Layer 3 of a small transformer language model trained on English Wikipedia (12 layers, counted from 0, width 96).
In attention head 2, each number of a token's query is one row of weights dot the token's vector x. The head spreads its attention over the tokens so far by the softmax of query dot key.

Query weights of the head. A number n stands for (n - 500) times 0.001.
q0: 705,575,472,567,407,268,530,453,487,485,665,379,377,480,593,363,560,475,311,389,407,491,609,437,440,437,484,484,386,567,694,467,519,453,759,479,709,541,467,452,495,709,580,460,493,385,567,498,316,497,596,472,440,410,317,469,446,545,340,469,552,579,413,368,398,437,592,551,468,557,588,559,502,484,530,829,585,525,430,509,462,449,492,435,428,441,482,261,796,462,546,568,532,688,523,400
q1: 577,467,740,656,342,534,755,641,379,471,436,174,498,729,533,550,567,386,442,681,457,588,654,699,507,705,420,591,513,421,390,458,560,310,676,586,712,585,249,422,368,671,303,300,669,313,606,268,352,261,600,679,442,488,452,570,577,704,370,361,688,257,586,385,587,587,586,768,634,668,458,328,495,430,478,688,367,611,387,707,604,497,232,534,571,341,609,465,506,382,719,555,442,457,336,462
q2: 274,462,454,587,638,600,350,713,299,471,540,527,530,309,154,341,350,669,447,427,482,410,259,469,594,589,550,467,712,487,454,426,422,504,422,521,393,452,826,578,668,468,546,576,459,526,347,662,486,708,476,416,715,601,724,438,586,417,532,599,609,503,634,558,452,656,268,414,450,424,563,552,463,455,525,415,528,453,405,471,530,489,533,519,529,523,332,646,337,485,378,676,537,487,560,724
q3: 501,544,267,516,423,450,417,459,477,479,551,538,451,338,527,235,620,460,506,744,552,587,442,398,447,515,682,439,366,308,695,687,626,483,558,415,449,503,304,603,394,640,576,462,621,600,655,624,540,405,237,665,381,592,397,506,382,550,463,356,307,419,595,352,500,447,498,518,538,351,680,555,572,637,473,778,585,566,444,267,516,519,694,547,564,633,441,301,737,641,364,592,564,756,606,582
q4: 480,671,448,426,407,415,507,245,922,502,266,767,433,585,745,717,809,312,649,625,517,476,583,481,495,348,323,608,348,678,523,621,688,522,519,480,397,605,97,453,279,509,477,367,389,553,764,392,559,338,676,585,392,349,244,707,463,712,545,410,200,696,453,347,244,563,660,460,539,382,435,452,529,361,447,508,436,671,611,330,237,544,413,479,739,266,591,478,494,594,709,359,395,543,639,518
q5: 471,366,742,593,454,681,509,669,242,505,426,465,574,797,408,542,215,467,364,264,312,590,473,847,570,619,360,505,529,672,330,406,404,675,446,471,441,499,787,530,504,569,484,685,601,239,314,485,509,428,559,695,606,322,741,516,471,529,474,518,737,400,446,519,485,522,412,721,398,557,233,576,610,382,645,404,439,463,608,818,471,653,506,400,376,415,706,596,376,370,711,450,492,416,568,487
q6: 413,359,661,463,383,537,497,690,169,638,586,289,648,621,556,329,284,687,319,501,296,749,488,620,846,748,617,645,464,593,404,303,512,402,469,501,618,635,505,611,345,407,545,340,559,362,434,442,502,545,410,771,599,455,464,447,359,593,344,368,684,459,329,388,478,503,251,837,418,732,268,361,683,425,574,554,216,524,362,687,478,616,634,339,414,480,691,307,528,391,539,560,553,775,534,329
q7: 367,382,613,802,683,548,337,358,231,593,626,447,497,489,379,454,416,835,523,472,344,598,340,808,543,633,600,189,699,378,295,364,220,677,297,522,431,566,702,524,524,371,331,633,721,241,68,450,531,571,385,656,644,646,927,461,585,167,505,559,940,243,407,558,821,496,345,564,497,484,380,607,708,495,571,245,419,529,413,685,545,464,612,392,139,675,494,543,379,441,512,466,483,438,638,503
q8: 420,381,622,726,712,489,282,342,118,524,710,200,321,540,247,465,380,537,459,184,397,546,439,697,270,568,471,260,700,521,413,312,274,595,440,503,575,448,690,491,627,428,402,660,466,517,272,261,490,420,428,530,642,694,902,390,500,335,500,534,859,221,443,596,718,563,386,743,713,411,635,547,705,652,414,180,651,457,435,688,594,382,632,482,340,736,569,587,292,346,548,526,422,314,598,412
q9: 635,538,310,502,309,609,556,557,591,260,355,715,575,467,488,678,634,406,693,505,573,371,461,336,333,301,475,460,318,410,636,587,557,377,501,478,459,384,301,195,645,728,731,551,369,486,842,485,554,327,566,238,319,429,471,517,713,629,631,469,368,476,785,609,485,665,587,313,745,224,700,367,436,697,303,754,817,361,571,330,548,466,530,696,779,495,365,561,700,571,470,456,568,435,294,617
q10: 584,594,363,401,286,520,459,525,574,306,194,633,281,388,570,795,529,234,669,651,516,357,352,403,164,360,418,435,480,525,468,557,508,350,662,357,382,539,393,261,785,500,539,885,452,351,765,320,686,427,638,390,389,389,361,542,745,724,700,713,239,589,840,491,313,476,711,266,512,374,642,574,341,567,355,484,668,315,664,439,568,500,217,849,785,308,505,769,376,517,516,560,465,360,425,786
q11: 496,800,417,231,334,299,667,617,932,310,281,528,375,538,717,644,699,310,713,601,817,399,636,379,366,309,555,759,397,477,703,744,688,527,750,395,574,598,222,367,680,590,611,578,608,562,828,385,541,342,444,179,459,454,133,519,704,728,652,684,23,956,840,427,124,365,564,260,543,328,513,501,253,411,504,688,637,507,631,239,483,460,173,592,894,98,512,482,547,709,477,566,412,598,520,581
q12: 826,658,283,189,203,567,672,604,955,92,325,623,453,343,386,628,725,419,551,848,390,158,300,514,234,554,404,685,687,530,548,854,831,380,885,229,517,421,451,346,664,810,414,736,584,414,881,363,615,679,713,388,188,75,159,723,767,624,755,324,180,815,884,382,156,343,667,64,485,448,526,592,184,742,439,759,802,687,444,191,706,449,130,725,764,477,415,755,661,667,358,268,621,364,221,602
q13: 378,539,634,545,610,507,476,460,482,433,562,476,551,395,401,505,510,548,480,476,404,485,391,516,799,648,475,507,656,576,293,549,509,521,383,556,598,577,679,499,574,464,360,303,521,440,387,633,508,443,351,571,705,582,530,580,507,468,383,581,506,368,351,417,537,576,392,606,513,653,492,365,604,392,474,287,234,485,708,639,355,472,591,494,506,551,484,472,550,461,510,480,610,484,514,274
q14: 461,431,508,600,538,662,417,614,486,421,519,792,611,395,354,656,445,653,528,639,305,532,264,451,762,645,623,763,432,560,529,553,587,513,322,490,468,710,648,574,354,508,424,347,698,491,502,556,528,286,449,380,383,508,504,720,490,614,325,323,677,369,625,322,567,803,690,491,434,522,488,329,726,429,418,378,460,754,508,528,484,538,800,670,716,562,569,575,488,629,344,434,466,320,447,354
q15: 626,663,400,505,298,418,661,588,289,473,467,729,546,453,457,661,415,733,512,681,339,503,510,468,559,623,495,593,241,570,534,519,409,532,316,460,502,477,580,560,479,706,487,434,479,622,451,502,597,336,604,594,399,638,472,444,539,583,546,583,810,258,457,648,716,615,197,566,566,508,652,290,554,499,651,466,512,394,324,542,442,253,630,433,469,561,490,243,124,672,465,621,531,400,585,423
q16: 700,516,510,420,321,473,416,488,585,581,651,112,528,498,503,213,753,513,414,378,502,532,514,422,526,526,514,544,759,587,620,572,616,585,400,544,678,540,550,619,347,550,426,228,530,482,409,450,441,449,378,368,682,609,603,411,421,522,612,446,660,216,310,435,736,638,428,510,442,527,625,491,503,318,609,547,355,657,340,443,564,645,613,344,307,701,273,322,578,647,379,525,621,531,703,403
q17: 621,539,619,484,486,412,471,422,500,421,396,521,457,357,302,655,382,663,485,623,436,441,442,153,472,637,563,454,604,574,350,607,527,502,472,692,469,448,534,369,518,399,506,670,621,590,479,713,425,803,478,290,558,414,653,355,692,660,561,553,643,580,474,472,425,618,526,595,344,665,640,505,414,399,476,351,281,494,444,645,657,326,489,496,567,650,626,626,370,390,411,605,450,337,507,735
q18: 398,524,415,539,421,498,371,616,602,471,486,510,321,561,533,554,502,404,563,291,550,404,521,712,109,483,242,307,574,457,480,567,574,511,629,608,583,493,475,533,545,622,550,714,375,647,583,466,368,524,430,448,587,444,733,517,519,370,671,558,339,699,700,293,296,518,623,636,771,472,650,751,436,326,289,589,804,312,537,532,559,552,507,454,530,469,466,393,293,658,700,678,278,376,306,671
q19: 489,388,401,754,553,330,492,487,495,399,512,567,541,471,484,634,772,382,665,497,753,511,818,314,244,352,728,657,297,305,465,387,279,370,457,384,330,447,432,493,404,437,491,473,554,639,683,706,384,369,584,262,509,461,451,681,424,637,576,510,280,617,446,403,593,538,373,536,466,337,435,491,706,727,652,504,600,515,585,554,503,480,459,184,422,207,540,594,762,430,487,505,603,665,697,303
q20: 439,620,852,412,494,503,578,642,436,288,450,382,514,496,487,660,371,597,605,652,275,521,270,366,346,597,608,593,374,376,497,434,522,415,512,630,447,544,388,268,520,398,662,734,624,268,542,443,490,836,297,736,223,396,367,383,590,615,463,451,749,528,669,457,500,472,468,430,574,790,328,655,520,656,429,562,441,317,616,434,572,578,366,700,545,410,651,795,668,383,435,537,355,606,395,789
q21: 657,404,448,514,630,538,511,653,573,603,463,325,432,465,485,517,478,684,494,437,471,444,551,682,438,484,219,343,563,531,515,489,563,541,654,545,571,576,511,780,517,702,438,362,328,565,485,158,704,523,603,483,604,562,513,467,616,187,425,427,346,456,520,743,594,277,535,474,584,602,434,559,293,445,543,582,493,628,453,424,415,458,314,360,367,486,433,522,258,428,457,408,629,583,422,366
q22: 609,409,597,402,282,633,430,425,554,477,646,665,602,486,672,669,344,518,474,385,385,323,387,429,615,397,617,575,449,434,700,670,361,520,422,665,664,491,393,597,720,340,548,507,698,276,617,516,578,563,489,337,527,367,370,295,547,611,526,657,332,353,597,782,456,622,176,313,494,464,442,473,319,672,343,470,445,208,448,530,504,693,248,564,767,531,410,700,279,507,248,455,577,610,578,393
q23: 549,461,467,585,638,476,380,266,400,381,459,564,559,414,540,640,579,290,340,689,619,612,448,570,678,356,417,276,467,504,457,460,579,608,485,602,499,524,603,404,595,571,616,715,292,343,305,486,426,391,542,506,428,479,544,657,682,308,415,494,469,443,600,534,268,711,640,464,531,429,670,360,515,688,178,546,337,429,416,327,468,737,491,690,825,528,562,651,392,559,615,438,422,333,593,595
q24: 320,447,504,436,268,465,501,586,310,442,328,624,470,665,443,537,293,430,371,364,377,400,462,643,559,587,616,775,209,473,592,395,363,442,357,503,366,614,205,329,625,636,643,583,637,247,716,405,639,460,303,776,315,606,242,666,406,718,442,633,707,325,699,465,662,757,492,638,448,558,627,556,653,552,155,620,572,309,156,470,459,558,684,643,603,342,567,475,564,610,375,547,553,466,428,559
q25: 793,506,435,404,500,467,381,785,589,432,396,520,594,531,425,376,322,400,558,692,648,488,765,483,679,649,737,868,286,594,426,434,497,441,377,546,408,283,477,617,300,606,545,338,487,305,587,494,705,880,477,614,486,587,458,558,277,644,405,301,874,503,505,622,632,433,486,586,349,715,428,575,482,633,513,566,434,658,409,370,391,393,611,392,349,516,407,559,380,553,320,468,732,482,793,250
q26: 477,415,669,411,588,323,584,401,614,396,196,688,287,443,637,669,456,150,750,653,541,472,463,316,462,450,682,412,438,523,338,512,407,353,522,344,290,493,420,413,586,606,599,813,89,433,609,278,686,510,883,390,552,446,442,811,733,625,405,549,448,843,614,344,63,351,531,501,542,287,411,598,484,543,510,536,385,385,633,433,359,509,276,762,684,186,618,843,497,372,564,389,437,634,608,479
q27: 474,455,540,453,656,538,564,498,530,365,586,337,406,486,567,421,847,381,323,559,460,653,569,732,553,618,417,655,376,487,590,374,715,680,341,485,559,640,500,427,187,363,586,450,643,614,507,429,469,417,681,640,331,615,509,467,559,712,517,375,469,646,509,428,281,339,639,474,633,470,219,374,680,266,707,482,650,602,586,329,383,356,257,526,319,565,377,348,690,578,525,657,366,408,609,347
q28: 330,515,489,494,452,689,430,486,527,504,510,417,781,419,604,489,469,537,575,842,429,433,479,490,642,638,788,552,598,634,517,459,315,469,333,514,584,323,449,554,528,321,453,385,671,479,605,69,524,738,462,534,507,240,461,478,672,599,428,287,495,584,568,419,405,442,248,338,403,444,349,588,600,627,683,510,334,409,480,439,348,716,417,377,433,590,583,725,529,611,334,492,602,432,513,572
q29: 615,599,430,569,514,480,501,420,433,635,645,227,618,510,679,342,536,865,593,489,658,534,513,531,403,494,285,586,519,543,524,361,634,719,483,519,634,276,278,544,601,470,538,406,325,682,632,636,433,316,398,405,805,579,293,498,372,454,337,205,459,704,386,350,525,441,424,594,647,661,533,658,570,302,500,492,539,476,581,607,621,346,427,534,593,423,373,189,465,638,636,453,483,534,381,360
q30: 494,359,509,351,499,360,428,211,646,684,453,538,540,479,459,628,433,566,711,490,490,500,489,491,449,443,431,77,584,640,400,579,491,456,636,451,525,492,491,586,504,550,469,718,364,474,580,231,663,657,860,384,504,218,652,663,652,607,688,474,383,553,504,545,425,464,488,394,390,366,647,445,286,625,504,501,220,689,587,338,603,772,313,355,582,390,550,777,322,405,522,449,597,416,788,728
q31: 530,481,803,170,579,559,612,409,773,622,319,303,316,536,388,632,535,218,615,598,530,592,435,316,568,465,556,370,609,519,520,580,575,378,476,407,62,559,383,394,467,564,627,603,298,528,567,701,653,529,862,408,423,468,536,597,481,720,375,569,499,330,429,452,276,364,550,445,361,482,436,413,493,317,679,465,184,571,672,554,562,433,429,687,486,318,535,478,628,315,616,451,587,705,542,782

Each question shows a short text with each token's key, already scaled and adjusted for position as the last token sees it. A number n stands for (n - 500) times 0.0033.

Then comes the last token's vector x. A number n stands for (n - 500) times 0.0067.

0 ",": 568,568,552,508,557,550,572,405,487,354,305,490,499,754,505,492,522,457,580,456,527,522,385,418,491,514,438,563,444,575,366,446
1 " daughter": 473,504,464,565,568,466,499,474,518,372,361,449,444,814,583,614,528,507,421,458,475,473,446,495,470,476,470,543,429,461,514,519
2 " of": 450,482,490,536,557,504,543,441,522,378,373,428,456,683,499,553,516,501,556,492,407,442,467,496,431,372,407,568,386,604,321,429
3 " Edward": 504,447,387,520,615,524,450,483,505,379,470,464,529,733,516,490,503,569,534,457,501,448,418,530,378,442,566,509,454,458,553,557
4 " William": 513,507,380,462,595,585,520,469,545,311,404,402,490,790,560,518,510,596,510,407,537,468,459,505,394,468,473,519,490,482,526,493
5 "ott": 545,498,470,486,536,516,430,513,492,432,475,479,544,855,614,465,436,508,497,481,493,447,493,494,464,489,537,510,491,394,515,573
6 ",": 575,557,423,496,478,589,611,464,519,325,285,462,457,754,519,511,526,481,552,475,506,507,374,412,471,511,442,578,435,576,365,457
7 " m": 452,511,533,479,539,645,561,486,502,343,414,479,485,814,557,525,485,517,463,479,512,480,525,511,541,489,508,473,431,444,440,495
x: 529,501,462,618,628,457,425,495,440,597,565,634,581,694,584,435,569,525,545,497,693,575,496,486,404,592,534,511,434,484,401,424,389,488,350,766,430,483,499,467,429,466,483,512,456,547,306,536,229,508,481,700,659,527,488,418,402,582,429,526,465,490,469,488,387,517,429,671,661,396,584,450,449,380,447,599,475,137,468,571,472,396,611,438,462,525,512,465,538,584,473,467,800,520,406,441
Which two tokens does the last token look at most, in order? 6 ",", 2 " of"

0 "29": 531,464,516,548,562,401,470,460,484,431,428,489,526,746,557,465,507,450,553,430,484,567,447,563,520,494,539,522,467,477,522,526
1 " |\n": 454,490,497,496,488,611,716,538,578,195,198,352,384,957,594,511,510,550,462,477,509,481,517,484,467,464,438,543,509,452,400,462
2 "|": 478,487,525,490,407,512,543,587,629,247,226,369,366,883,526,541,586,564,512,444,461,478,488,489,390,418,392,533,430,520,420,459
3 " ": 412,660,513,386,520,563,608,512,547,289,315,446,452,856,529,514,532,527,493,467,461,561,483,472,412,438,466,512,435,554,503,466
4 "13": 461,546,445,420,595,552,587,436,485,347,367,470,521,842,568,497,504,522,529,480,486,519,548,501,522,471,505,542,487,529,492,442
5 " |": 484,481,452,540,444,410,510,543,597,298,287,393,422,873,544,506,590,523,511,472,486,489,514,462,443,459,361,535,524,516,421,387
6 " Sp": 441,418,543,453,579,560,439,497,501,443,578,507,577,819,531,447,464,621,554,490,582,523,544,498,444,513,534,412,532,403,554,476
7 "art": 464,489,474,416,567,537,338,480,442,510,579,560,627,844,530,488,427,554,551,531,667,511,487,495,470,518,601,453,545,463,560,488
x: 472,342,545,599,428,619,398,726,421,648,798,415,481,466,518,415,666,529,322,345,466,707,492,517,421,436,490,426,446,447,428,327,639,509,587,552,494,512,559,561,536,466,418,468,535,372,650,534,586,513,358,325,670,508,582,361,421,507,534,563,667,582,481,509,630,598,449,451,434,486,547,369,676,383,578,429,508,384,453,476,467,497,634,374,438,618,528,550,451,430,466,444,291,618,518,687
Which token does the last token look at most, and with what share of its attention? 2 "|", with about 80%

0 "ers": 502,495,526,544,536,420,499,487,531,398,428,458,524,844,527,515,471,525,484,423,537,516,444,475,520,497,486,559,457,499,463,468
1 " Company": 440,479,469,582,630,420,486,463,514,408,437,483,550,815,549,437,467,521,500,486,497,498,444,534,501,475,570,489,446,459,560,557
2 ".": 525,502,437,513,612,548,592,474,540,254,241,389,458,799,521,461,547,515,478,462,418,504,449,480,427,464,447,528,430,527,473,462
3 " In": 542,502,448,468,587,566,498,446,516,345,401,422,479,774,475,508,470,618,568,445,529,529,509,476,438,423,438,417,407,557,422,423
4 " the": 489,534,493,512,488,530,487,473,569,378,379,435,466,775,570,488,486,505,535,437,530,474,526,537,435,451,404,574,428,560,377,434
5 " Le": 404,467,491,422,583,573,489,455,511,391,463,486,525,771,490,480,511,568,532,433,502,505,475,501,449,423,553,445,511,502,560,557
6 "v": 501,479,476,481,594,521,361,472,476,502,576,535,617,833,595,480,416,501,511,446,517,521,507,497,505,487,558,443,532,440,512,485
7 "ant": 463,551,420,461,599,520,421,460,513,440,460,482,528,781,550,563,451,482,461,457,527,475,504,510,547,593,529,509,506,414,467,533
x: 582,384,526,592,358,466,466,459,534,808,482,436,546,570,524,570,613,574,445,307,398,690,598,521,421,500,487,443,527,446,479,498,428,549,346,563,573,389,540,586,529,398,556,395,534,515,510,533,586,545,256,498,569,603,516,498,446,509,435,481,562,562,468,442,560,598,509,451,453,676,528,519,417,470,463,437,478,242,615,695,465,434,584,295,457,480,576,353,546,483,344,484,369,542,441,762
Which token does the last token look at most, and with what share of its attention? 2 ".", with about 70%

0 ",": 568,568,552,508,557,550,572,405,487,354,305,490,499,754,505,492,522,457,580,456,527,522,385,418,491,514,438,563,444,575,366,446
1 " to": 498,498,444,520,557,535,526,480,515,382,425,469,482,710,507,491,517,538,620,465,477,430,492,484,433,306,409,524,360,592,323,462
2 "day": 476,566,491,552,492,483,451,457,447,455,531,495,545,694,449,466,446,490,598,388,553,562,433,467,437,472,537,537,442,506,503,565
3 " larg": 528,533,471,423,622,546,570,485,483,421,438,491,512,761,540,523,479,489,481,516,618,501,506,537,539,493,475,513,527,565,458,396
4 "ely": 545,520,503,484,495,574,522,508,545,383,383,428,447,681,514,579,496,480,498,495,503,442,458,486,465,481,457,536,506,445,411,434
5 " own": 515,506,459,491,583,540,458,474,494,438,478,523,514,684,465,506,452,452,504,491,542,539,434,520,458,483,519,521,408,490,513,525
6 "ed": 445,549,457,470,533,505,437,458,498,472,464,488,547,769,513,519,468,506,532,433,521,507,464,484,476,449,475,547,432,505,434,503
7 " by": 476,485,514,474,535,545,571,461,572,367,387,461,460,667,471,554,520,486,578,416,473,513,489,467,444,352,406,527,412,572,383,462
x: 483,599,450,504,438,559,513,434,484,793,365,458,442,381,458,335,563,367,473,410,607,567,514,557,558,493,600,585,471,473,387,381,453,576,312,683,598,580,444,485,496,426,385,583,386,542,404,563,519,534,528,480,485,745,633,653,417,463,469,439,598,529,365,651,528,509,698,569,383,576,502,499,386,500,639,580,449,648,564,452,515,404,521,466,475,416,351,381,399,571,433,536,338,482,571,574
To which token does the last token give the most attention? 0 ","

0 "\n": 481,484,400,503,591,603,748,419,533,183,102,374,350,895,553,534,572,557,482,502,445,491,518,474,427,506,421,437,456,501,450,517
1 "B": 461,467,422,525,642,449,513,486,453,401,468,528,596,847,526,438,483,549,572,453,553,492,513,507,463,478,550,438,514,392,571,554
2 "ot": 496,506,481,537,567,458,459,507,506,429,458,489,544,836,570,529,419,522,500,442,500,528,515,538,534,550,505,439,522,442,470,465
3 "ev": 484,531,535,541,485,439,330,556,518,503,565,525,586,742,539,512,452,530,508,446,506,547,431,522,428,498,599,408,530,442,545,518
4 " V": 512,559,470,426,611,546,510,458,485,428,507,499,590,794,540,477,433,552,514,439,535,555,572,526,484,524,602,363,572,436,578,508
5 "rat": 444,487,429,476,635,525,426,442,491,439,445,504,549,792,560,562,500,509,410,527,590,570,486,501,505,605,542,461,592,445,550,482
6 "s": 512,485,432,480,584,456,405,466,491,511,539,509,558,755,471,509,444,471,466,449,544,566,464,505,555,509,541,503,454,460,454,495
7 "a": 590,524,452,452,577,545,474,447,473,441,509,537,554,779,453,514,424,479,502,453,557,533,487,539,536,498,577,517,512,455,499,581
x: 520,583,493,599,413,519,334,454,522,600,627,649,622,720,566,355,565,489,465,390,480,569,439,646,544,396,425,589,644,292,499,465,486,520,595,848,588,419,548,546,459,383,489,446,537,406,471,537,465,528,415,534,528,716,468,359,437,556,410,517,720,495,368,452,510,486,549,438,423,521,332,426,808,488,358,416,393,354,528,501,530,462,485,458,433,516,540,302,578,485,524,597,495,469,605,539
To which token does the last token give the most attention? 0 "\n"

0 " L": 544,402,406,564,604,470,480,499,460,442,493,525,601,811,513,451,453,515,538,452,530,569,507,485,429,464,573,457,512,477,599,514
1 "ager": 483,507,486,559,549,388,403,507,460,496,509,534,570,795,574,544,460,500,521,533,539,505,468,454,566,483,588,602,469,457,529,540
2 ",": 416,526,520,554,531,560,614,412,500,351,295,485,497,737,525,504,540,486,578,483,527,501,405,390,476,498,415,593,458,591,360,434
3 " Black": 559,497,370,485,627,481,476,448,458,460,516,508,587,753,512,512,463,554,537,498,537,498,481,483,413,445,514,499,531,445,601,557
4 " I": 506,593,425,415,597,561,541,493,513,349,462,491,520,803,494,504,451,578,563,417,505,485,508,532,498,464,539,438,501,437,529,521
5 "P": 505,568,492,469,604,586,557,479,483,388,437,489,553,854,545,412,456,543,549,455,533,517,534,554,502,502,553,449,538,434,482,516
6 "A": 471,479,520,445,584,566,481,489,497,397,485,518,569,813,483,418,428,541,634,477,550,507,577,514,483,428,568,472,485,456,499,502
7 ",": 475,576,449,482,464,568,623,476,523,367,314,482,499,748,514,496,540,486,584,491,545,519,370,392,478,516,445,567,477,566,398,450
x: 393,362,540,621,513,451,439,254,378,876,534,583,544,379,560,390,609,451,465,504,451,460,465,532,544,542,633,398,496,519,590,514,495,517,458,553,520,607,491,546,488,560,480,513,433,462,408,355,461,411,524,527,631,566,626,526,547,471,447,734,422,470,369,452,490,561,473,576,343,405,555,397,635,466,495,441,502,553,415,527,583,492,567,531,494,480,392,397,525,410,552,566,455,525,564,587
To which token does the last token give the most attention? 7 ","

0 " However": 530,471,476,575,594,518,526,420,467,379,508,481,519,728,461,461,468,537,564,420,568,493,525,496,445,413,489,469,449,517,477,497
1 ",": 493,620,552,537,555,573,581,407,482,354,322,485,491,700,506,481,515,447,594,458,511,521,385,400,488,495,423,555,438,597,372,437
2 " the": 532,521,495,501,505,543,500,468,551,379,405,430,477,760,566,486,480,497,560,423,540,481,523,543,431,448,394,572,432,562,377,424
3 " major": 497,478,485,558,611,463,465,436,484,391,416,491,504,735,510,493,493,452,502,453,491,505,502,498,596,534,471,498,456,534,437,477
4 "ity": 530,535,459,484,594,515,482,495,486,397,461,444,515,785,500,465,485,527,516,434,559,485,447,575,557,561,533,530,461,391,491,532
5 " of": 549,517,490,500,543,548,589,448,539,395,371,422,475,659,489,526,525,483,573,474,435,474,461,510,448,383,393,523,399,603,344,411
6 " the": 488,461,504,502,467,532,523,473,578,386,392,419,464,756,571,493,488,497,553,419,536,485,516,548,440,453,392,569,430,563,373,428
7 " new": 428,454,541,472,492,585,536,455,498,430,446,491,528,662,508,498,499,518,548,451,557,496,467,484,449,484,483,473,490,526,513,519
x: 236,542,463,457,596,497,537,581,308,846,605,491,493,405,412,366,536,492,464,247,473,529,484,516,479,539,577,412,446,489,434,396,299,524,577,504,591,460,467,613,526,523,565,586,492,624,356,385,514,483,378,413,450,688,627,547,470,465,523,546,546,436,333,501,472,448,573,503,598,495,564,491,494,493,579,414,573,481,539,498,436,576,630,471,589,426,490,712,506,476,473,453,489,480,525,353
To which token does the last token give the most attention? 6 " the"

0 "oint": 435,508,492,545,533,436,493,467,456,467,517,504,545,700,520,465,499,477,526,489,603,450,541,557,520,472,608,510,506,452,544,582
1 " in": 462,499,506,491,547,458,546,428,518,397,393,452,444,639,490,507,528,515,565,496,508,481,530,463,488,423,420,513,405,587,319,411
2 " H": 577,532,434,475,665,493,481,451,498,398,513,490,560,805,496,500,503,545,507,452,540,554,496,513,457,499,545,427,545,437,552,507
3 "ob": 559,480,482,552,565,476,417,494,490,472,593,523,596,842,608,489,427,596,528,458,612,448,491,558,505,498,569,499,530,409,500,523
4 "ok": 492,535,449,464,559,533,412,453,443,529,598,544,637,839,540,447,386,559,588,464,650,500,504,566,511,500,587,463,532,462,521,521
5 "en": 518,502,422,508,528,462,487,462,472,444,487,501,542,794,548,523,435,510,519,426,548,489,497,513,521,503,540,539,464,441,467,560
6 ",": 596,558,436,522,470,583,640,456,513,347,295,472,485,709,519,496,522,475,586,472,516,511,382,394,502,520,426,560,449,598,360,441
7 " New": 515,450,550,407,530,571,450,424,411,508,626,548,641,684,498,456,384,594,590,444,633,562,527,461,418,418,563,444,546,548,604,500
x: 343,515,562,556,603,517,488,559,567,539,726,616,406,430,521,430,462,356,539,353,402,728,335,517,525,528,481,390,502,530,465,497,293,472,650,860,548,447,515,457,454,606,500,522,462,496,399,652,438,472,449,460,602,463,812,505,496,412,500,456,666,303,459,594,626,468,499,530,547,502,535,309,531,461,641,395,576,493,415,570,547,485,577,519,520,518,411,701,471,284,527,475,390,548,481,284
Which token does the last token look at most, and with what share of its attention? 6 ",", with about 70%

0 " ": 651,349,412,499,576,496,538,470,501,349,399,490,522,871,505,473,479,473,540,447,518,628,503,490,455,426,519,491,461,576,506,444
1 "3": 479,520,465,530,615,444,517,458,470,387,387,503,553,834,542,445,494,492,591,479,482,520,494,504,547,472,502,508,462,471,475,496
2 "–": 517,598,469,446,606,513,558,456,528,370,345,463,490,845,542,524,548,514,586,477,507,495,433,450,486,428,487,537,505,544,474,464
3 "3": 495,467,457,497,612,481,534,468,487,386,388,492,531,811,542,458,515,491,584,496,484,504,500,492,536,468,491,535,450,467,460,503
4 ";": 497,509,474,476,504,554,609,463,530,285,274,429,452,822,523,491,594,474,566,506,433,513,455,413,488,420,387,523,473,531,448,452
5 " ": 406,303,581,452,511,562,600,502,562,310,334,444,459,871,521,515,543,469,536,427,456,597,459,463,471,460,456,510,436,537,487,460
6 "2": 476,502,534,473,588,540,536,464,524,381,366,485,511,881,590,459,543,526,573,492,471,475,502,504,512,478,484,523,451,439,445,496
7 "–": 597,490,564,519,541,592,567,495,552,386,360,457,485,852,549,520,553,519,582,466,522,496,428,463,487,436,492,537,516,520,485,465
x: 421,349,632,743,592,435,540,591,417,746,257,344,530,357,556,421,628,480,464,413,546,557,570,494,427,421,381,634,607,460,494,477,527,369,548,610,546,511,495,565,432,524,491,478,416,511,510,534,497,439,365,633,642,709,722,380,525,576,526,682,513,478,388,510,585,586,440,674,443,542,494,476,623,303,509,341,500,516,440,538,509,481,415,439,632,446,472,571,386,353,564,473,282,536,486,402
Which two tokens does the last token look at most, in order? 4 ";", 5 " "

0 "ition": 500,547,550,506,516,451,474,477,500,472,468,492,520,740,473,481,495,459,492,468,620,559,444,543,594,549,571,525,442,480,501,531
1 ",": 470,588,541,520,546,589,619,397,494,333,279,476,491,741,506,494,530,459,578,443,537,520,391,412,502,505,414,561,446,584,370,438
2 " the": 530,513,501,498,498,547,510,471,558,367,385,428,473,769,563,489,487,495,550,417,539,483,517,538,440,450,395,574,432,557,379,434
3 " industry": 528,451,480,558,625,479,530,464,482,426,438,499,508,753,512,483,469,471,482,510,532,471,416,508,597,533,565,566,462,491,490,581
4 " cons": 499,498,504,527,540,513,474,502,483,463,505,503,510,763,511,458,390,467,526,539,554,488,517,540,511,414,548,530,440,517,440,479
5 "ol": 445,539,493,455,534,519,389,466,460,526,554,533,638,771,597,502,457,549,493,515,617,536,548,500,536,561,565,451,538,415,525,522
6 "id": 481,545,449,421,634,549,470,391,434,462,502,521,593,740,498,577,438,497,553,494,498,522,570,467,583,535,525,411,458,508,474,476
7 "ated": 426,479,475,452,529,512,507,476,512,430,440,452,507,767,551,514,500,513,491,432,561,477,513,501,542,495,481,582,445,461,415,528
x: 530,503,547,705,305,358,586,537,500,751,668,537,572,558,531,523,430,414,413,625,619,664,434,565,529,478,585,435,501,513,393,342,404,613,323,461,505,412,454,445,438,430,677,450,442,539,469,432,457,551,468,441,481,409,621,427,357,265,572,419,502,517,285,515,729,449,391,598,439,610,504,622,592,505,500,568,599,630,433,597,417,513,520,311,459,438,623,556,463,406,458,595,489,455,476,653
Which token does the last token look at most, and with what share of its attention? 1 ",", with about 80%